Layer 10 of a small transformer language model trained on English Wikipedia (14 layers, counted from 0, width 128). Numbers have three digits each and are written without spaces.
Take only the direct path to the model's output, skipping the later layers: a vector added to the residual stream pushes a token's score in proportion to its dot product with that token's output vector.

Output vectors of the tokens that the questions are about. A number n stands for (n - 500) times 0.005.
"old": 392454566492482516493550476476462429492508467400407412600409498518559497529496424484454533571623556373463472571529421482519482410512613471489484586475411530438525425502467572440509583457463698470502601516594540488531516630548534454399520474413515505506552524547444506518431512524472505447453500499515630543444514534389504414598613442562495401535539435573562434450563464635456527550396
"re": 441440500565462557513458471503592460405544487408505597638491482516497527601428482526472450586578654469389523532514495564519492470574489589479476487509539508540559535504496522395540436562453498466475505532449530462483512435453549470514477577477551481485523578483498473553476433534464401441592387517477528414503392552569523527466532470536518548429523451360485424567501569547510381452520
"per": 529552538545578448548503485464556460413430485394397381615471477506465419474573495499566546508498509488444498595530526554430546504578495523636549569453397419488486498489470508482492514480586575492575477559435437472453426661493477524504435473369579529582490518515531488424459553481477555471485441558476603504495527557535425547472561482593573483429540433468426435546408507488468485458550
"tra": 504508529499494485519489567564471533393491402510528415515532455485503458503615508400469520546596522560457550451468495561485450435446532528548508528622391486492488554503509363392464532513463480590539466502536497477448470543560533535535422513457547527515548515474483493373465561380478539489520515650494561546471489396520561577422538527463441435438493375420565525582511451580545585535478
"\n": 493542397541481499524398503502487580418399511436575524422530417557517525387459559453448613489462557475513472501538433539531487560541474381468473554608603502514503537501466479490567481501522571395527462541524468492511578460583480524546433484505529452514486538462493489564381469498533592541487429483554495501454518501531560569431499535445462508549527474468547561518479472462467448474547
"W": 223464487473376056631492344551679505423216277413236265896518592497658625330619354380515540401560328420271630742323439483349424504403574667416670699500306570410504464397758676334386333585827701568647268492717554843331608572455976254402530671216497936597795566782478716653346737376732758427216611365165653792526363215339236575644726836719627366464103357464302342473260329684537589568359
"bit": 532369541425526485497547480562440579539538531469383420472542528451509596523631492505556465441617418527412491556423546532424506555442577528442454489517442554485505468498526510442424442486623574476511466588524518558487518591563555453406470466493552529604540604499547420602390501424545445370493487546429530558433477521420436563562523641617541491452470412453468435499462373553549384462536
"^": 533496519481477381511522461491454497544410472512471513520508592540575464449501493559450457518551464439474479510495569486481411522551515479508582501514469524460519553487540450513470418567556520440456411469581390555452504556493479495434515523470543589468604570526467487498465520412518586431379476561548530574574449445518402558575569527569570473533459490552418482405492454524510531529467
"ler": 436522540511445495505513551494458480492433522478478451628476429484468509470450441513610513473633522495397546610523555549455556478530527520576470493571554416426515445493497524457487450431601500440552553473520413541464399533571436424462479497380552513420506462507468584536520630423467579498508581366365581610560498466498473557515503495529435488535466437561438511621568458561469492503479
"ꦃ": 253490494489423196596518368527667505439250321423293299797490563504603639356589390411513546431563350444319611697363424479407459493426545640450631680472363535421515468407715640370397358558757652569633326494684541769373573567464898245395551649276475778556757560776486638625335694383685683421280575392240621729540390266389279576640675769704624401490207402446333404482312347642530549544372
" of": 500541501569524479599476440491476548515534455509518524425483419523447479555519536384448587586504484413523559528508562518495486555526495463463510482487454451519431390507510462600560541410478576562494516458470502584533470412438508519509512526523555533436491447398516520420542485548499442531553543422515529546485524527459424541483498478455548538483445479512532561497488513450442538492555
"ance": 481507473514509495539500452505697454510410516447476331572554468502572612431668428630445537428478479477458568337476421515402467573500558508415475535673525514381458526496542530404528589361470425566506471449508481524459536485527560514450459548457577484390630471537624491447570557436495489489482641535485524525534467539432483504545552577471543516403526513350487493480531512571367496492506
"ef": 479573454537497502492618557492586466488451482530481392588433513450506543469634579483440505572567457454486655426524472481517455432503439558485507450557508415482504539498526562476490482457597557493511440453546493495470567533489535480433385431558583606387587528504434537573514547441664545458472510562472551523558447408448453454444504366441554478458533449441427469550521388609532480456512
"ney": 477399569442496529580452473396621363450473399497497475615479534612512587494467583472581483456460546514422556577534448518436593577562389598558486570486562475531429426494602549492546436545554521474531383459600494542544443588512593550490513464344526490467515405497440569507415500431531541464460538401372575487522485537435431509530618526503563547458404443435563430555402482495407521535557
"end": 441418439467526585585565395501455436488537522438386451507478379472517541457536421537491436568529531566513580512529577457430444514523501443475482578444526519426513604505542566444494420462522615538495449483456535507423504449505467531393547554488528575484608479591523529548424556516557527456376471556461512574534474588378461443485570488577566488526527410554459581556499510597531418411432
"na": 487485642456569520489505547457548523501511449534588543524483460481567532492478529477429527490494439542397556487499481525458452537562505433467484524408485536532446461501584567431498564608513458559508445459479495498506413512495544487483478465480469515559577513551472447463483477416571474500554555326364539436529529502515513538435496504533452459565490621532563424561475443499519556502422
"ous": 421443562524635441593467401371587503521501592504414509666426404488607503545553518609364545557497478308499568568519536426521468489387505637524447507522369573511554478489519538537484361476466563543448434591545550528471443414430536471480501550474383491531565599457598565476512456452577396509457489404521580449462548543429451460525622607548423509478554451615478451467414547501457543448494
"tch": 417491529401422513482464538475518419506452541570441505596466421466495513534531529552563505481606510423458458531452564560445567576392456569531612575450465646446580401492482540510539534595532550445618460403471464538447518522493559496423430483442397613578593577574443445559395569463561594452458503483512571516412452467559502469463589511564491418463389548440460397487405453581480505525520
" D": 406531500422475497543561519513445456567548514509477512474565518544481525476496507462518491520480510560510502486454554537539504499557455494543463495456523591440504479498457488518512486511533512480506496481467441511467486462557541520480518499535464462533487485542519494429507463517543493535460495483466460528488473473515497522539484488524541450499454588526501509524495519454482456470497
"rate": 412373584537462454641448529538532566441519532444504404600530611543436551507504444555490518544610522537407592433449568613416377541509548550404454548586532399527515431499502440476467538432538552486609540509566482535432369517539577460361468519502468641413591572550554506537448432453483486352383450405403501551482448508527586602594524589437498542499460461424367452628504449599430468536471
"her": 466555633515542478590458547466487392508464449508623492514448434538530525548490483440468494563531497554451667492527613410417533500390457591525467486637435396568546601488498551469463368514575550513466480450481473476492464492586551360478551531445468533462519561576558380463503619487434564471446412519412551621539525496419486385487608565581471545499442316489391525525426525534499494517447
"led": 310350472503536419491544430475422582479464613507430477604431431448471556542491497406507525565611522465449564657451566564497581450435500545500463542564441503442522393496458477550380450453517505477559502495612551506545448590551438465419444610459465553423570462505470510524485574407458521430554533428375558529555497457538504621500529542583552522536489437522471448607495490515501536585474
" as": 459569470579488497561433554533453567459437499512520529515442556521464543511548463543431528492501561476496476427500464418474523524514494455446473472428519446561539472498506492512477465443483507554443563524526594555514446478563456528497552541529487528521490466511445548496485517517533497481464481460553494504508516406496543515469480439589569497411424506498478538494531492487510508496545
"us": 407442426551410494523477483492579458505434478514443583481497455467532521580469484503506525483531519551478411549545477544437453493376512572504500502523509559485498453504502618588505459332520484478517470490458526474590357506509473562514500465493499478571552609508383522564462496437582544478433492493479530427572438484556505529559594506585488580468589543430474440511562491475507572425502
"ence": 451397537535461435425506477617608410386431480449459419564431416525545652403570461579477461546521514535475608570584482413460476597488423406448446570449477479375514513494524509539482482483454515560486545385510547589398504400551510362517516562412539500530573569546561562438525578432530497470468495467515503572597386519314601576457657484529495653434505548508401563499442548501598510559478
"da": 466408470557487495494495522592484520460526551513534479487498504508609498453458527568535481440584594572401466474583539420510488476500543550428485547530399502454500440498539588445518539514515491530468456484494424484498529419500455573500447456514384564571558491508504451500465522465615507442515603477381600509468508468444498560436535493438468500525483516486548415481543470562565565475436
" released": 441544554441459436550512485524518560548501529555447513506457517469432513416580519507562626525609404448470467489526538392561478511452511519551475586515390523467455499488561501532442419519558516497485401498637476587486588447506566498518407576495515581532570422521436507443469507429475500526486470532398465484575482429498445560502483567591508504495395486465484483543464423498496520503546
"ward": 437538526572484515564498469467534495448517446451309402494483536584589605529538424486525490521490431482385527597576411446382502606576509662513549511337479373591535434490573583533553489511569483514525409423538543547476429635446529526358375474471504629515469518480421573626516574466461573461441463450439520566570559498546501527475515499518489460533546449485463511481452364514490491478535
"ing": 427544378444467372484533464436532425549450536520408504601511507473580586521536547630519650556516465538463530470490548505447542518515386429417465456486546481533437471498444447521536509530521548535459478517544473472560502414529457461422529547481615465467580490493462457420581454499397537572563551499499569530515570518466568440445526512488522392423519409590499493455546614473455560458563
"pt": 420402403468573473431452567461462410546404592461375439541470447522532557513494506582498455481556453482442542621506528440434469553443469567536604498545577482561562478496551425594408401503574616517591477503475481478442460520515500379541461519553540592623597534346407407490513555462560512448455569525451518470401481428569444638516533498561514498568402556625408448493413549494532528510556

Each question shows what one neuron of this layer's MLP adds at an activation of 1. A number n stands for (n - 500) times 0.0033.

n373: 575522489467535655460382517441542452464625473439469627567533528568589592597358548442530407511562415541540498418529524540434600493431581557559571595515510500510385542674422660402437412581529608462396436440469510464557390697533517599443311426451512490375547492604480779466551528484387521489399542495384622452534382433491477309600505594523396459383727606480468462429479528421548453551624
Which of these tokens does it push up most? "ney"

n187: 381500432477658607701503512670600615715453500329444615506534562500341536572583509420656425377481435466436482509466415476530430512442294614444412453491550506391483479396477440438583466669469714578569527552387661557495398368525461483423488528310610363459440522610786483663500518696272479619592382500497557457396441509638519373401464497368477512360560517425561421494390773474468564442648
Which two tokens does it push up most, strongest first? "re", "ing"

n106: 372366437381347646500515651341574390576392565465399475433434454395491570559523453563545503566503503453467431544406409749453557527525494591487410480453530506730497618166581374512420456476433475648580506465413545552218479497497549802564444445621402440404449345464485424431485654345524446476580515868365604494387564358341664396619356559602425554553445588586455456430556537573482563597509
Which of these tokens does it push up most? "pt"

n471: 619288411675251354420448553395546478731430530465198396612519351521524548556364431421426517623500525533526530273490565277465497540648747804627366500430692594599457405568490471671567390681539563569596538411238738494609600360471592677569479471485594553522512341552497565563619377572530405523481493424474340394447457572500632540364586523284513507543485402459497529555660426254648570479465
Which of these tokens does it push down most? "ꦃ"

n507: 574558463579476528508615665567470628527525497492546477686425581503511429591434547519365385549564547402582483448670530377520363494631709367442264389550632564533527554345524530475561660514426380615528558478387367459612642460323542508576621384278446478437520756472531590380423589482414433513556300690479520415470625412535571572473323624413638441579503475480397568427505656525429532512508
Which of these tokens does it push up most? "re"

n296: 352553559389494497721525484642415473638753440543601451494430469533494561600515497539653529439395580380476465575547305536371297538479813463347387545523452451391590385552589463595480620722447649327528470481402557439373465815485629497522657300493647506581592603287452454611541539425639570432594346431580348565434497350475437337611465316564537637463667506743408475595423479497497563635403
Which of these tokens does it push down most? "ing"

n284: 510585650477382305396542689490592369529629655554513545423459462391637368608607500513557701552657537513395374340464490422331665623409651464460373478469497656689432547362613468443360416288487547442575604268528271670463311409455638576222343529493452421494197421634487410477529497693411667560605520322540611663513528539538516674545330542469430549581466419520517689478714516581415424334680
Which of these tokens does it push up most? "ler"

n476: 437324465517452456547561365574415436544455455525558560489434603570563459631490550506351566557361536630415599572565416520433543565589502582413559484581588490485616437386592462562588535474473442531449433614596411560472541436444487479435436380476450496397422472476485483506532388407517457493539461427486463488521436538429666447527452565474554435647419519391433415481498510741489473509533
Which of these tokens does it push up most? "rate"

n161: 557505438605433440605430492484568392408602566429594436435478376513456432530447425529637471531588622547604518470656695369588467366529585472498542551567443653432518554669517483418540500503445560466490537460602544507407508359594565473568307612747562513415481456366417395607508658470372497677544541505599576652513265520391440429488603434561498503487529533492454557522437325430379495297598
Which of these tokens does it push up most? "end"

n126: 358408431391353503506643525455520339654674546578497500506586587465444491374524442414484404420408575530602413322530455672801348506412584609462480521513500470329652456551545576388631603724603491455595545604184285575561547565569519503375606575357545559485376510331632430419659430507590755409381384615579250564475576472446526359557299567511698395509546448655506539428474506442451544345408
Which of these tokens does it push up most? " D"

n454: 403358651679608555497453434397272398515468513595531572455701454510731617384443584506465523614595500419200430616572599568427478718455460575335590672384558399581528458399605556513477682672491473375531414312527574454485284353393506512522467466632691417602688503482298488592312288445424336374482584356311552459399347409518521443534521600283488366553456544565586429657524433637544409430391
Which of these tokens does it push up most? "na"

n155: 582503515403477670395576476374188437484505412523528311476425500610335311473541431635500530621426508424630465524600508528472511438591472374479451564531457606416558402510443537470534560787665619456481576415388594547490363438415563544587359604479458444553597587586533552484468569535535449594477394309692484507436460487430614287477512548545503418440595529538548411401283464376489559508572
Which two tokens does it push up most, strongest first? "tch", "old"

n419: 483431548597359761414477480451482497494500292474545792584474394339590598470544634500648503366621494409456617552337607575427453527299521377388545783486359381585673423580435545584616710410269472329579410408525694484770540456529247561656469552634622377462484435549557425351624531460497336436433628407463354605566521484291393391468571320387542350386515412364417587471612436487516389507630
Which of these tokens does it push up most? " of"

n434: 241678350362443513559327415419477404401611688316423439394580395691353588534432515465466538474360665280357655649488518490516621534617397415487489500617550458570585566547695482674540563389476520538445687527477553584566537377551211699609302437434650435559716366389413397519421360554522568563461531324643522673368437424389547564566566433463590559473496539430491428452509348545534621452506
Which two tokens does it push up most, strongest first? "\n", " of"

n35: 700535616468483661483478582484532434522525570348599471665473498598492610517355448476556645507591552542583361552458525544565588513443403522617500460416523604655352538443427439611431507490404488303371275507489511478537560431478393425667513454635408555555479543424449554350406526470583418531553475583519300612390589614442408589376503498488493357490627507482631534541542394525401512568553
Which of these tokens does it push up most? "\n"

n178: 538554421444300351473579619476332527542489395525525640509500519479257576531348345546309724595661492399613454523539654509464555589560434525421513413515514691477477410442341548425766645509494433518591473647497479564564379509423646506629530439642461589438351506373486576543523544342569313464594656488595468356412659311458643636533519503381600497464457455632471522492465547433562617434475
Which of these tokens does it push up most? " of"

n52: 416385473462488504553457592519451518502508446452548605477560384615458508514555463467605491513546575367491527510518441513461471594498513466443453614587500536502551586487395472494584422459486566481512392680451551498531471548526361568551421460560528446625465408481414488558510409516469657683584427613644339463426513492530479463385491480504512520563600453485618514446409472445525466301621
Which of these tokens does it push up most? "\n"

n411: 541505322367394535517451485518580395510500616593369641518471457564573472473330495465452451375481572493625475493480393452466542458488572430416575535588407649498549508509428527565427584291527446526498575355575466387426440431392369536454638322550548669408317567566545490517561475594368393447641553585555356507495657573433448613548469737548560458378434502482410616464540524544478498531574
Which of these tokens does it push up most? "ance"

n166: 542553521482656600524680534569466565472465355406606500347409604539526481400644410596481692372545580306552405494528389412764544487306609608527229542566580457317460394344580494513509589468556696634456606453625268451583411381616295521596493420362326396614672541451382435295618432425430301572515589396507468435418595413476545738568295646590549477429446466358567509393304509500537464434536
Which of these tokens does it push up most? " released"

n323: 402540653498366380509615447358523465541488622498534410643480543580509402612471438545353561504469443523466519563666495452414571559456510442543365487434422473401523357449370684410539624535376365553540394479583362493460524562452462462454517470518491516542585625424557438545428498380528564455495388323443603465420442421509502493603474461417575389631403509603380525409425509449674433549495
Which two tokens does it push up most, strongest first? "W", "ꦃ"

n6: 439387560436581576411479444566481429576434378604575494549535480417621469497531603474524426387457500406526389373665494512819458591455544309531503520550376575509429549485433600542423523485441861525530622583532657381556272387434607549383537451497596446449431539483397392491432562468470683636307367553619509489405667337366350313442527376519471566309596659439539302637503512691521603610532
Which of these tokens does it push up most? "old"

n233: 439527482423452531427540708397398420620467358492500588525400508508558436446539540435434410598542523382419659592430326548668451486508426516540652531692365497349610564726569545574668476407623559523514646484474436543556336485350586545454557335383521530562407538681320471527476638586229486562529425460603433383467368500503309641513592465538548488404610333475467492487433511414438487477516
Which of these tokens does it push down most? "da"

n455: 475434450527644411523449397442686670429566459400273590567273497436542670593493579583440479567623727517599503233480514432587375598552431578437364227376444574343244440597574561462360483650422454353308377229493637497396350458517500413497489645422476573372487432391440527479445304752368456488477367561741259283593303610379536507503562517410641493711683418560455385709484473357466606457640
Which of these tokens does it push up most? "re"

n247: 521859590583449359655408352267613424678581237402492466479625555617697691432261492531463621403536743334469406376484341583365585463347141548412504527436447429752536373521713246574571642650492580647315313568260526307591618240394397351444445465555759362734500355526319520382452462504407385357683763508670720651391578568697673452472441588470559500520136456492614496543496606444564318466279
Which of these tokens does it push down most? "led"

n94: 407440406555488445467565328586470589414658390540683467410506515406423484578638599491573702462667600596451459491721704438526500627336484618437364530411468622556332513468537623525285371396423660402428477472415493614355570744400510634605444475532552557306462520567443380582544500565579434493272548588399461556447537637546628591568532388252405680488569463332722482469420375661441506220548
Which of these tokens does it push up most? "da"

n169: 527546593503531411547529520382441541398503480369478593418494506664629722529412494434397530564413704611513468491383605491591622570459455514513452536372515335506269503533568560573460449387440358425417360563668574463486541654612465458472569452582461459618437503644474389523835512465517301487648638275606458665543618414444511506424396721570621622551507363536512317483429584483669481354558
Which of these tokens does it push down most? "tch"

n446: 582469491455475518423340381536457524497431514500456625590481400447633468415339469481674618424570629335563497585354500468482517558389414525443382576536454395506418486376545405598461653598677387533489533421457683286604336427414529299637305517516417526571507525693488472325475597608649533481467393589522450463491638661597465313478596415508444473531362548345598481436530392399616631279623
Which of these tokens does it push up most? "tch"

n25: 487463490227494656554574509621473374591531528515458426639572443741418624463583534304648378509617526421623556497460473526761519500255279558441557450399639509417595661563676454541509558334329406577676337546550507409413322693626398605518542473416573506494334399552674363494709487527406480592428367200493446544587497445482603447418542368474494569531643472481720370442570473482466592582506
Which of these tokens does it push up most? "ney"

n346: 629469572386665655417533372558543433497506654580366433500515377541550427463553567359575538403534500569259565619585370262590494407442568309508410447383459413616613390304497696603588611646346611526567371711520437323529454497461494551458327716378671577556552487571525639438460398674364327426390525385544655627602500506437553390677521424551479464409702555430658374554500413667500485381618
Which of these tokens does it push up most? "old"

n48: 688539200352503489524571336553589381549630421577510672357201479507544637457473376717496548513408743585607544532518359570504254413548760535741385459413464434386415522271479355533527458467769639507336696475384531714810768372476471524493436633403311644548596488360412525370521377520540607385695540634420260338608570653388589568556213493607511431518488443541507451493405448518364569409465
Which of these tokens does it push up most? " released"

n354: 627702324680400549535357518461480527528426674510454418575569454669484486508558518518497345289290616453369487701391560524340585575455428513477481497450377362359492444614510422441461410452456542590380528312511477479416436456487522393516443451548574399415494520537556360463565524572593559422581449566588562517608407367377477356320518346480336598503515531541505539521448556492620548600535
Which two tokens does it push up most, strongest first? "ence", "her"

n186: 566597481571512582502426342617396533553463572536531456333553517364631276480405561500439438505541535703648289463466537544432422470625594473545657519602447430436505528459507556462635600645471495513376463423543386498512475547502426611537546561461607498443681549470599446440507492297558571356555497598478564402575489399415389403587550416518485695534603561454440512422380406512658455422517
Which of these tokens does it push up most? "^"

n64: 570309573569444562418470475529373460507394510573495359390515366365541595497654418618446654512606498527292566530570498593569513503541618559463539625405449483505493410587606488482542485447552636370490563517505605566465475553478420446438377505244569391464430429637556532457450625404551569337590495557441314549520576450458588362493613652451373537542596599510627515569583615572640488487640
Which of these tokens does it push up most? "ence"

n180: 598436514497581543586506579453431582397590330481463300383441323417588425392576563638494480565635473494493581468668403556534468390488309399547415314588571488592544718349294616510512287416576560540513366338390623409548548546450549577314640385525472606406531469583506406484611381176619564577639461477720500704442383411344637583512439519580503419610559468687542200672497333487576748487562
Which two tokens does it push up most, strongest first? "ef", "tra"

n141: 380390392484383517584558477677451451529598510600368541427575311413605517568537606410470574473464415554482448368667580480384673707580374350686506639271421519494487497628271471592635611386417343561365442416307392639488458439695533503631615405658576386417673377605348634539609637652542744330500602278655350485435479539408404578541515526452595414494406365480398582510494346602249727517497
Which of these tokens does it push down most? "re"

n195: 515454535559549419611512521538513507430536447537530525493584558510585394519562521530446540416447545566582396517479514364460389502445430502502513424477373544419507375469441641347553352481346443749476450533407541282369548575644385423408570559703507529422497291438466509435474460443442434481437434413511525502452497379458623536763551436565486388535389369485500523484493493500362488508574
Which of these tokens does it push up most? " as"

n424: 512485514551731484401515334551614437568616372603674389553300352453371575424485542480630616354449451348433577744608378610353451503460392575423547555670463535623383386314446497331590592472548405421594503521379471696394509581509494559566412524459550491477607758565491425537642506573576439448412438557513594463673608548429598418604517575672405519294370326544540482509609583710283672513535
Which of these tokens does it push down most? " D"

n192: 429569478695503446439340418583368544516533437452468635453785439503621463507468385478672613433529456419610734605624503551479613574412614402390451383420423700395520605716406510517653672340370522583404448421514223273702600334314402410569538529403671507484440414463480578397434312500700451579442375589559616574497450582526365576484798546386468286458775405466513717643497449448358646580407
Which of these tokens does it push up most? " of"

n175: 339577689533403466461451586346425427631527640516523556405571484483222473576401437516612396639448575307633449523596598586535587693614556395340629653131267636586540490811794474628608555560539604455533440331439389497519436385490497500625618353617568379497431544355517480386503576485497451511684371569707435484563601596640452616383432507345526472661527424524540552637380283378397235514484
Which of these tokens does it push up most? " of"

n423: 481462353553545383581524371514465536513582543458487497497547647682588553602570599593574536363533536527512689272436519511318555593572407508238453570631508679527412541465381561497463548522353536584330469551485480381561402539605494458351503437445392514544474565470583383454524573553516391602529390556512333421511616607526438438550415406475632431375481607364519304423423568481285663466477
Which of these tokens does it push up most? "ance"